Layer 7 of a small transformer language model trained on English Wikipedia (13 layers, counted from 0, width 64).
A neuron's activation on a vector x is GELU(weights . x + bias), where the dot is the dot product.
The model reads these tokens: "==" "M" "T" "V" " cont" "ro" "vers" "y" "==" "\n" "The" " band" " was" " due to" " play" " the" " song" " at the " "2" "005" " M" "T" "V" " M" "ov" "ie" " Awards" ", but" " d" "ro" "pp" "ed"

The vector x that enters this layer's MLP at each token. A number n stands for (n - 500) times 0.0065.
0 "==": 511 448 737 625 409 755 596 636 522 348 499 236 479 572 714 637 583 467 533 751 258 450 231 416 748 371 449 457 306 397 274 554 403 571 330 662 307 538 709 657 423 551 367 324 515 532 428 496 614 599 543 479 691 343 469 474 564 525 914 465 312 242 313 639
1 "M": 310 460 693 705 346 636 609 644 406 332 470 309 709 503 759 546 544 426 339 749 441 661 306 671 491 299 310 507 560 379 383 707 346 350 395 320 454 344 548 659 418 411 808 492 430 526 445 596 685 759 391 734 782 429 572 417 445 334 615 430 347 222 494 686
2 "T": 345 407 541 810 425 708 510 641 489 331 609 385 641 567 750 537 530 586 444 628 389 690 335 694 387 309 291 719 689 437 421 729 405 447 296 342 447 250 591 538 329 432 733 409 222 514 496 608 679 562 424 502 631 278 653 176 564 459 750 375 422 352 506 639
3 "V": 297 268 603 656 447 619 462 545 555 136 535 211 730 469 803 657 591 589 433 820 507 586 327 592 495 489 265 715 497 480 340 694 499 537 383 257 366 251 624 664 392 465 830 439 253 464 578 465 688 677 472 633 599 534 552 302 384 429 635 486 437 402 452 516
4 " cont": 469 462 539 666 287 667 626 466 536 194 643 325 494 426 652 660 386 529 420 806 296 783 471 669 680 331 331 628 393 402 349 701 447 636 258 570 386 198 663 592 373 362 720 453 513 416 718 503 583 548 536 680 545 250 532 136 519 708 620 387 487 278 552 544
5 "ro": 454 552 472 673 291 429 725 469 380 266 488 367 433 540 663 780 485 374 355 773 579 635 191 502 607 416 394 608 531 513 588 699 588 571 322 539 196 339 650 855 444 277 624 558 471 453 404 648 528 721 468 538 565 429 590 316 357 561 804 276 398 360 487 432
6 "vers": 373 373 535 663 238 635 706 405 388 291 583 334 379 452 596 707 664 373 348 612 418 679 298 545 575 446 310 590 483 680 281 736 423 452 341 348 403 266 618 843 414 579 695 471 437 609 741 421 732 681 409 592 560 564 651 228 504 589 702 328 386 281 511 576
7 "y": 323 403 511 843 277 546 582 530 502 402 530 244 577 483 624 621 428 425 280 745 471 647 260 571 592 508 294 483 638 491 310 726 613 512 242 494 390 224 582 773 475 530 682 338 374 547 617 609 440 724 362 625 555 585 551 350 545 548 821 173 403 333 583 598
8 "==": 474 518 513 690 386 533 626 590 405 397 532 190 471 538 717 565 431 407 458 776 262 696 297 691 449 406 277 450 427 419 165 704 596 642 265 566 394 145 620 728 468 557 697 431 522 613 399 513 588 677 631 610 787 474 462 233 518 550 669 359 405 329 357 737
9 "\n": 375 371 412 601 503 716 714 458 407 243 516 240 655 705 778 603 586 451 461 744 467 631 217 659 599 346 309 491 561 547 168 698 560 487 280 571 385 472 659 524 350 500 603 358 378 518 392 514 544 658 605 588 677 267 348 469 459 692 677 458 277 281 515 702
10 "The": 308 422 370 676 482 518 612 565 447 432 597 260 564 479 764 639 625 379 452 761 218 645 233 662 618 438 343 529 432 307 402 658 643 472 177 525 547 504 759 570 502 493 575 239 310 403 516 566 493 731 483 602 886 297 569 236 494 491 741 520 389 272 673 533
11 " band": 181 449 616 663 393 542 686 361 433 347 652 86 641 500 662 646 599 293 446 633 358 571 289 747 726 386 195 591 477 471 284 706 585 519 483 424 540 190 622 531 432 398 560 479 247 484 483 704 602 708 630 528 751 558 619 389 608 524 708 407 421 323 504 435
12 " was": 374 495 496 804 545 615 701 488 335 355 622 130 560 456 511 670 470 374 393 841 387 532 271 692 655 344 204 404 409 468 444 613 582 590 281 400 597 286 800 481 471 498 625 295 369 525 446 617 738 691 605 623 634 418 581 185 624 693 571 486 439 407 353 469
13 " due to": 471 492 422 639 486 605 729 453 292 433 683 271 448 548 481 655 547 341 341 714 449 536 307 684 627 389 245 585 375 419 311 639 635 585 367 600 535 347 784 579 378 450 577 263 250 408 607 602 542 739 452 474 791 461 703 193 622 639 764 334 463 216 542 511
14 " play": 276 402 593 545 303 606 724 370 390 281 671 190 709 526 564 492 468 325 435 593 369 488 362 731 637 331 258 612 430 479 212 699 540 574 298 475 622 270 686 628 588 518 563 474 154 455 592 581 703 732 375 640 560 458 698 438 597 689 716 393 583 298 579 513
15 " the": 408 221 458 753 417 602 578 519 493 403 579 274 588 498 567 557 590 393 341 733 349 537 221 605 519 411 408 479 305 486 349 603 620 514 199 633 550 345 690 567 591 420 670 351 321 356 510 628 450 853 507 557 829 405 544 194 687 632 808 565 527 222 599 459
16 " song": 350 532 532 584 374 495 672 376 561 336 614 171 687 529 632 587 563 335 460 768 385 448 300 650 763 418 263 420 501 525 231 711 511 667 441 345 576 103 626 585 418 412 543 563 122 412 492 722 596 688 555 575 716 503 591 291 726 575 669 433 505 322 455 478
17 " at the ": 485 284 506 705 396 647 550 472 454 456 547 308 748 570 608 623 611 364 361 796 344 492 165 791 551 391 468 451 296 506 242 548 634 618 488 566 543 323 703 463 499 453 770 404 353 445 426 604 543 609 628 563 868 388 546 46 565 495 560 575 368 168 508 575
18 "2": 577 383 498 467 520 707 679 420 396 362 411 414 721 539 682 783 493 387 495 596 507 732 219 532 516 548 376 625 622 359 338 561 584 524 407 442 466 182 627 431 469 318 631 636 170 422 445 570 714 750 480 698 791 292 637 206 522 269 692 517 323 236 518 562
19 "005": 431 393 384 583 506 790 682 444 440 334 559 348 681 597 712 682 581 461 491 635 380 435 316 588 506 536 302 636 591 595 318 638 479 494 379 408 468 48 628 487 390 445 510 508 119 653 623 613 420 649 521 682 821 304 676 216 703 394 641 423 307 312 500 578
20 " M": 292 414 675 622 485 680 644 498 516 412 537 363 736 488 562 689 502 455 364 728 475 619 263 753 611 308 317 466 564 239 317 524 517 451 429 413 441 182 550 566 230 407 880 546 407 476 547 661 508 652 483 791 864 345 568 297 491 271 591 556 462 258 588 532
21 "T": 382 369 435 760 547 694 521 519 471 318 573 396 724 562 687 597 545 562 478 600 384 661 328 749 389 336 336 733 750 451 376 664 442 455 360 329 437 134 680 481 317 440 736 493 249 495 549 616 588 528 387 486 632 204 735 156 615 373 765 492 501 369 504 547
22 "V": 314 211 544 607 538 619 456 483 512 129 559 221 783 467 775 672 562 557 435 815 509 553 330 604 509 490 311 689 543 513 313 659 534 590 419 265 379 119 709 589 374 475 832 483 299 468 610 467 635 662 455 653 629 451 616 307 462 376 612 572 480 399 469 414
23 " M": 360 432 633 703 471 673 560 421 512 366 435 347 705 401 537 618 478 488 295 789 586 647 255 648 694 293 356 539 503 285 335 608 546 455 452 385 405 218 606 595 243 327 976 538 554 482 598 644 465 612 517 672 696 297 543 203 590 347 638 575 550 249 551 552
24 "ov": 683 316 500 556 419 711 530 332 433 274 755 199 656 340 670 781 493 530 493 548 320 511 353 550 654 349 394 694 637 424 488 688 457 437 431 185 487 281 608 502 231 449 692 624 390 697 591 686 731 570 534 527 452 389 715 152 438 464 721 531 466 293 567 449
25 "ie": 290 388 285 821 478 629 531 402 464 238 403 202 751 428 527 767 547 436 366 674 665 623 195 657 634 486 429 528 500 415 423 705 601 463 401 437 462 188 525 652 331 455 681 513 365 612 649 539 511 673 262 599 493 517 715 298 655 566 839 381 426 296 550 467
26 " Awards": 395 347 593 627 393 711 519 386 457 303 458 117 641 480 668 706 659 408 444 747 310 428 422 767 676 444 333 437 450 522 227 811 522 595 384 388 488 124 702 616 438 396 806 402 336 621 592 517 506 555 467 613 695 560 615 304 723 396 667 400 480 304 490 442
27 ", but": 341 396 397 648 617 651 531 459 458 417 570 172 677 487 576 584 484 427 313 758 408 532 247 732 646 504 171 442 442 403 363 853 647 623 312 544 519 354 796 569 287 542 512 330 334 504 548 592 514 681 558 533 726 430 626 339 533 664 773 412 387 191 541 444
28 " d": 462 263 526 668 344 575 626 415 395 407 714 211 607 461 432 541 530 492 332 764 325 756 351 763 649 366 288 521 448 479 327 672 607 342 398 564 416 223 616 414 347 431 690 495 421 270 661 606 699 600 701 496 745 377 645 293 613 770 570 595 439 192 513 580
29 "ro": 338 511 405 757 435 426 720 560 222 331 649 428 647 461 578 753 372 348 501 778 562 623 232 600 650 389 439 558 416 351 603 591 651 516 491 492 210 248 712 560 328 353 687 572 367 432 259 660 533 733 556 597 434 394 700 249 517 561 805 396 501 314 500 442
30 "pp": 513 297 530 679 346 704 677 381 331 449 644 326 554 235 676 484 460 465 387 634 468 541 290 571 577 366 358 535 444 747 315 553 594 550 368 376 421 318 725 773 431 520 715 466 324 522 538 440 670 653 485 742 446 371 799 405 569 457 714 271 516 153 708 541
31 "ed": 371 313 334 668 403 584 578 555 444 457 674 314 581 464 357 539 537 524 212 682 397 426 280 694 538 430 344 527 479 581 451 639 584 612 320 328 382 282 569 646 502 556 682 394 408 535 482 545 627 748 451 577 744 291 545 247 688 763 933 272 504 252 530 662

Each question shows the input weights of one neuron of the MLP. A number n stands for (n - 500) times 0.0047.

n218 (bias -0.021): 529 564 287 469 498 413 297 612 524 567 606 527 493 594 528 424 549 659 458 380 447 508 430 527 487 654 618 611 611 374 506 485 443 478 430 584 448 379 382 421 453 572 434 335 480 327 483 455 626 597 604 566 531 474 343 506 266 550 541 435 621 626 379 593
Which token does this neuron like most? 2 "T"

n137 (bias 0.020): 327 374 492 457 593 426 595 610 690 494 623 550 548 644 436 362 544 576 573 593 480 438 586 497 549 470 729 452 395 603 516 459 652 482 407 353 387 589 283 443 493 505 490 447 316 564 510 580 651 577 352 428 458 538 539 500 362 408 595 503 522 555 594 391
Which token does this neuron like most? 3 "V"

n108 (bias 0.003): 358 490 553 492 388 591 393 426 528 498 464 587 487 437 606 561 457 498 571 563 387 541 594 534 280 643 550 346 536 543 647 252 539 601 346 455 476 492 468 458 587 631 266 392 429 461 492 686 613 474 548 577 588 518 557 548 548 501 538 552 357 691 450 440
Which token does this neuron like most? 19 "005"

n200 (bias -0.041): 414 317 491 391 566 318 647 535 370 643 278 572 544 504 517 265 444 518 425 540 474 414 426 486 508 395 515 394 573 524 491 564 546 561 372 437 531 376 332 434 652 522 562 272 693 614 502 666 435 368 521 442 528 511 362 497 374 648 632 500 610 614 292 571
Its three highest activations, in order, are on tokens 31 "ed", 8 "==", 7 "y"

n8 (bias -0.018): 599 419 658 526 260 439 371 560 378 707 382 520 501 459 496 554 493 434 489 615 514 407 541 359 610 398 593 402 712 450 596 464 433 446 486 530 496 432 517 405 585 485 314 286 463 311 577 501 362 599 336 572 526 549 663 575 429 409 581 432 456 542 486 453
Its three highest activations, in order, are on tokens 7 "y", 0 "==", 5 "ro"

n122 (bias -0.050): 418 559 472 475 452 561 599 756 323 534 649 470 431 647 559 453 431 476 567 362 361 452 473 624 451 449 624 480 573 644 639 630 382 349 538 586 478 644 492 512 462 585 547 356 485 388 543 462 505 547 544 485 365 373 571 550 477 416 443 575 388 361 412 591
Which token does this neuron like most? 2 "T"

n69 (bias -0.033): 685 514 387 441 404 684 349 418 601 420 605 585 395 540 531 501 622 550 550 428 267 509 553 398 542 495 487 548 490 487 376 601 458 484 599 592 563 567 544 564 687 315 463 470 630 554 454 507 373 633 590 439 319 577 731 687 597 364 472 401 385 397 327 585
Which token does this neuron like most? 0 "=="

n253 (bias -0.011): 336 560 432 391 484 532 429 586 481 474 519 521 348 536 343 493 577 263 524 286 282 497 379 488 622 536 543 577 407 580 389 594 421 586 536 481 530 677 425 433 690 394 554 575 576 535 331 717 456 574 442 614 510 383 440 487 411 464 541 592 392 640 600 604
On which token does it fire most, and how strongly? 10 "The", at about 1.8

n161 (bias -0.019): 494 623 337 371 455 606 380 415 496 618 510 334 492 495 341 667 547 421 571 392 405 401 641 507 448 643 463 499 534 492 674 488 376 702 312 536 457 478 466 661 506 473 448 451 480 615 340 443 342 276 626 624 543 588 483 419 524 696 446 520 758 456 369 442
Which token does this neuron like most? 26 " Awards"

n159 (bias -0.037): 645 481 475 478 441 641 517 467 790 492 490 445 375 612 408 455 502 558 620 300 499 510 513 484 724 486 508 471 449 436 410 308 582 707 460 485 558 249 372 572 592 351 270 370 515 469 591 723 383 617 436 515 295 389 427 565 562 594 331 327 603 439 361 479
Which token does this neuron like most? 16 " song"

n147 (bias -0.007): 590 520 363 241 618 600 461 514 556 431 319 518 585 518 464 545 612 646 868 475 332 399 316 347 512 488 476 641 556 585 682 500 515 485 529 366 455 460 462 563 306 496 429 551 524 458 540 536 438 451 457 496 551 440 537 560 552 478 555 376 531 495 518 608
Which token does this neuron like most? 19 "005"

n98 (bias 0.027): 434 353 489 439 443 553 559 467 622 643 429 623 415 536 398 523 503 405 609 695 437 550 586 526 429 447 560 558 595 597 554 661 529 516 581 503 385 478 489 492 490 537 461 418 653 480 383 531 552 561 304 319 434 574 461 414 572 382 555 495 522 508 401 389
On which token does it fire most, and how strongly? 5 "ro", at about 1.3

n99 (bias -0.043): 425 663 506 613 552 564 294 559 463 479 401 411 600 437 447 599 355 374 536 378 431 432 414 427 416 582 551 458 447 449 521 309 450 483 724 573 398 447 517 622 576 694 419 448 441 380 369 473 324 609 457 537 474 582 589 549 498 543 511 354 396 576 510 530
Which token does this neuron like most? 29 "ro"

n95 (bias -0.026): 506 492 427 421 632 440 552 407 333 656 348 612 418 502 390 593 482 402 428 411 443 664 375 527 376 477 557 559 314 470 786 619 434 541 312 393 331 512 429 667 562 688 362 541 558 697 294 563 361 418 485 451 553 578 516 344 570 489 575 732 383 755 552 478
Which token does this neuron like most? 5 "ro"

n155 (bias -0.049): 361 428 487 570 456 522 359 495 555 405 548 707 384 561 589 562 176 561 480 576 541 306 496 480 554 630 498 372 569 688 569 469 427 570 384 374 648 488 479 333 630 650 448 346 574 554 572 481 362 508 458 579 587 590 408 553 649 376 472 582 254 626 552 576
On which two tokens does it fire most, strongest first? 19 "005", 7 "y"

n142 (bias -0.034): 444 453 508 578 421 521 610 461 656 539 427 436 532 606 361 310 621 465 498 634 558 394 468 478 735 438 603 585 463 371 611 331 533 431 466 453 423 309 383 633 503 636 510 652 548 455 437 597 464 498 460 403 421 582 391 500 419 413 387 604 418 620 574 503
Which token does this neuron like most? 23 " M"

n184 (bias -0.028): 523 424 415 327 646 666 749 308 345 656 496 534 378 246 449 558 491 499 437 552 358 356 656 489 681 560 629 481 526 469 649 415 531 491 200 442 544 445 562 472 581 640 485 414 534 349 440 633 533 525 546 419 359 474 486 536 348 644 429 459 392 709 385 430
On which token does it fire most, and how strongly? 12 " was", at about 3.3

n146 (bias 0.013): 660 359 416 504 487 608 442 430 702 459 359 475 561 556 595 498 518 522 489 374 546 455 502 547 428 399 501 457 638 473 432 378 504 297 573 519 527 488 566 413 466 641 550 456 593 349 428 413 573 670 329 481 232 664 576 578 557 498 511 438 435 491 392 637
Which token does this neuron like most? 25 "ie"

n158 (bias -0.004): 381 361 617 617 401 518 485 438 348 716 627 532 511 568 643 575 438 530 488 552 533 366 458 394 533 428 665 550 484 461 604 616 452 481 511 658 595 419 478 551 473 498 490 529 582 417 337 440 330 277 717 405 511 630 521 546 646 485 326 578 521 342 556 461
Its three highest activations, in order, are on tokens 17 " at the ", 28 " d", 29 "ro"

n232 (bias -0.036): 406 406 515 393 843 460 505 571 635 485 488 464 281 421 649 517 398 521 499 496 580 399 489 498 572 359 478 509 346 521 632 533 609 568 708 486 334 560 408 447 413 354 672 610 561 423 485 458 596 481 366 600 356 584 553 648 358 585 554 519 514 507 434 404
Which token does this neuron like most? 29 "ro"

n45 (bias -0.028): 245 608 596 462 514 575 448 656 385 467 472 379 468 643 543 599 411 344 576 589 413 536 638 422 351 502 745 614 504 454 499 450 482 342 349 268 407 460 497 465 591 560 520 381 668 504 354 360 456 450 502 494 611 584 457 656 513 546 494 548 637 656 815 434
Which token does this neuron like most? 10 "The"

n0 (bias -0.001): 483 399 467 560 629 515 465 526 556 517 522 404 449 419 701 486 477 450 487 398 649 507 549 412 297 316 518 581 487 550 585 364 539 437 415 562 543 481 377 299 504 509 550 587 524 400 407 462 418 414 449 531 533 432 553 542 463 557 627 727 463 521 380 530
Which token does this neuron like most? 21 "T"

n222 (bias -0.013): 583 630 454 339 378 562 500 504 418 540 419 522 312 498 614 644 383 452 496 535 619 528 601 564 445 500 417 550 428 445 482 402 506 451 498 493 705 566 513 527 452 428 433 418 788 551 420 400 377 342 282 504 493 493 493 415 498 639 551 539 469 478 399 436
Which token does this neuron like most? 4 " cont"

n30 (bias -0.014): 470 388 414 326 435 621 481 528 505 642 695 366 474 554 269 684 513 358 507 658 459 505 481 397 455 298 554 517 509 635 633 715 601 522 518 484 478 583 416 275 624 555 441 381 471 454 310 607 450 530 390 537 494 561 615 533 486 549 431 550 576 706 591 483
Its three highest activations, in order, are on tokens 12 " was", 31 "ed", 15 " the"

n41 (bias -0.088): 574 537 594 279 366 447 585 357 445 788 572 544 595 427 415 472 357 461 481 438 513 466 399 515 395 528 581 735 231 434 604 559 475 437 437 681 404 530 295 629 468 433 407 564 436 558 565 427 702 561 404 688 361 418 430 426 465 635 341 498 656 492 490 552
Its three highest activations, in order, are on tokens 14 " play", 30 "pp", 4 " cont"

n65 (bias 0.016): 440 500 490 555 429 421 553 457 589 534 351 544 530 528 605 481 434 467 454 538 556 398 419 357 447 607 572 442 619 428 431 517 346 308 419 563 599 520 597 523 693 439 421 456 584 244 645 478 340 372 430 535 422 564 565 606 641 495 515 700 585 395 502 418
Which token does this neuron like most? 15 " the"

n175 (bias -0.011): 332 306 551 433 728 642 519 442 587 465 400 610 560 572 564 406 515 538 566 273 554 590 457 450 346 536 531 440 481 699 489 466 476 429 497 396 427 625 526 545 362 630 607 394 438 601 449 556 647 294 583 443 493 338 515 488 413 459 425 576 523 481 367 559
Which token does this neuron like most? 21 "T"

n61 (bias -0.011): 460 568 383 451 563 523 479 431 533 472 422 481 335 351 614 407 604 517 428 598 604 537 644 606 589 503 536 411 433 513 398 692 582 615 478 579 386 591 468 542 628 421 398 445 515 470 424 523 475 291 615 337 497 483 462 403 622 607 415 503 668 652 462 562
Which token does this neuron like most? 4 " cont"

n128 (bias -0.058): 524 561 423 633 421 418 522 574 459 530 335 515 649 567 459 594 414 707 649 469 367 421 536 533 509 561 507 378 500 553 475 408 520 586 553 546 518 612 507 442 331 524 404 350 475 553 565 525 388 294 652 514 588 606 479 469 278 414 507 646 532 429 389 482
Which token does this neuron like most? 17 " at the "

n73 (bias -0.024): 504 456 559 302 547 646 620 488 575 633 418 603 606 517 547 499 451 393 517 548 351 536 398 339 521 495 543 592 495 440 415 597 529 431 617 532 590 612 657 514 441 574 446 421 466 520 340 300 508 500 604 457 629 488 554 656 352 542 554 605 547 559 563 394
Which token does this neuron like most? 0 "=="

n237 (bias -0.005): 491 490 428 474 609 401 494 551 677 415 267 550 682 541 424 417 435 528 589 511 574 337 619 537 587 485 405 582 463 690 357 424 460 651 562 567 640 691 250 525 576 639 494 652 554 444 394 407 589 724 376 525 506 329 590 454 336 725 587 478 524 433 340 482
On which two tokens does it fire most, strongest first? 31 "ed", 14 " play"

n71 (bias -0.020): 655 316 508 532 481 656 487 474 528 384 428 506 347 394 562 412 647 603 548 538 506 501 473 474 485 488 488 294 658 495 409 495 541 667 568 596 463 647 285 557 687 362 401 458 668 688 327 334 488 541 429 636 559 608 365 509 402 434 537 448 497 516 539 480
On which token does it fire most, and how strongly? 0 "==", at about 2.8

n223 (bias -0.038): 433 712 520 526 589 383 610 386 440 498 548 496 414 823 313 756 514 599 571 527 422 358 554 407 516 530 487 350 569 588 634 490 427 479 490 391 560 524 609 453 379 395 498 342 689 536 652 529 249 408 603 370 366 638 484 408 522 588 386 580 329 370 536 502
Which token does this neuron like most? 12 " was"

n106 (bias 0.006): 462 622 486 527 354 404 611 466 598 693 443 559 359 540 400 405 631 506 443 479 439 547 460 373 479 478 519 424 534 459 596 372 539 576 520 550 594 490 344 523 440 680 561 366 473 617 344 492 670 520 425 575 624 538 483 504 691 498 481 347 519 434 324 428
On which token does it fire most, and how strongly? 31 "ed", at about 2.6

n132 (bias 0.005): 510 581 575 576 493 503 467 669 489 551 508 545 652 500 642 636 587 475 565 432 417 542 519 528 619 421 319 488 586 573 548 539 496 505 505 446 468 513 605 365 613 447 332 632 432 486 409 463 447 346 329 487 538 660 461 458 528 356 303 518 598 545 418 384
Which token does this neuron like most? 16 " song"

n17 (bias -0.000): 552 553 423 528 498 489 542 568 575 461 687 594 557 611 550 435 507 516 572 521 506 261 430 576 543 295 416 515 392 522 504 413 347 517 556 464 359 636 478 527 553 566 641 560 547 445 184 570 568 501 459 494 577 527 497 570 481 400 318 576 441 548 642 472
Its three highest activations, in order, are on tokens 1 "M", 17 " at the ", 20 " M"

n42 (bias -0.015): 508 438 675 426 570 477 598 486 367 464 491 476 413 627 534 461 633 686 430 551 590 432 545 403 357 463 431 404 652 669 578 540 492 499 525 539 416 359 475 424 376 421 377 512 581 545 410 592 649 527 640 416 550 644 421 691 642 699 543 398 407 548 470 617
On which token does it fire most, and how strongly? 9 "\n", at about 3.6

n152 (bias -0.004): 425 654 361 381 564 468 638 324 500 443 536 495 301 409 601 533 293 648 556 545 265 408 722 507 363 579 556 741 294 513 582 368 745 573 468 486 290 574 362 495 637 570 470 444 711 466 578 466 476 670 354 453 442 503 608 414 662 527 397 479 532 488 406 493
Which token does this neuron like most? 4 " cont"

n12 (bias -0.041): 460 560 422 325 492 694 437 414 616 430 540 563 528 390 524 653 442 573 532 420 466 452 545 525 525 567 548 502 561 650 418 382 365 614 727 522 406 473 606 467 330 559 369 412 460 609 336 664 393 420 551 591 657 612 546 546 298 458 515 509 405 719 541 330
Which token does this neuron like most? 19 "005"

n130 (bias -0.044): 620 349 438 486 398 532 486 551 798 508 437 562 444 596 437 332 380 344 340 564 506 392 689 568 618 626 616 451 520 478 637 500 582 317 638 420 276 404 423 619 528 414 379 512 346 496 583 600 382 628 424 568 495 614 468 559 227 699 478 387 492 613 749 412
On which token does it fire most, and how strongly? 7 "y", at about 2.3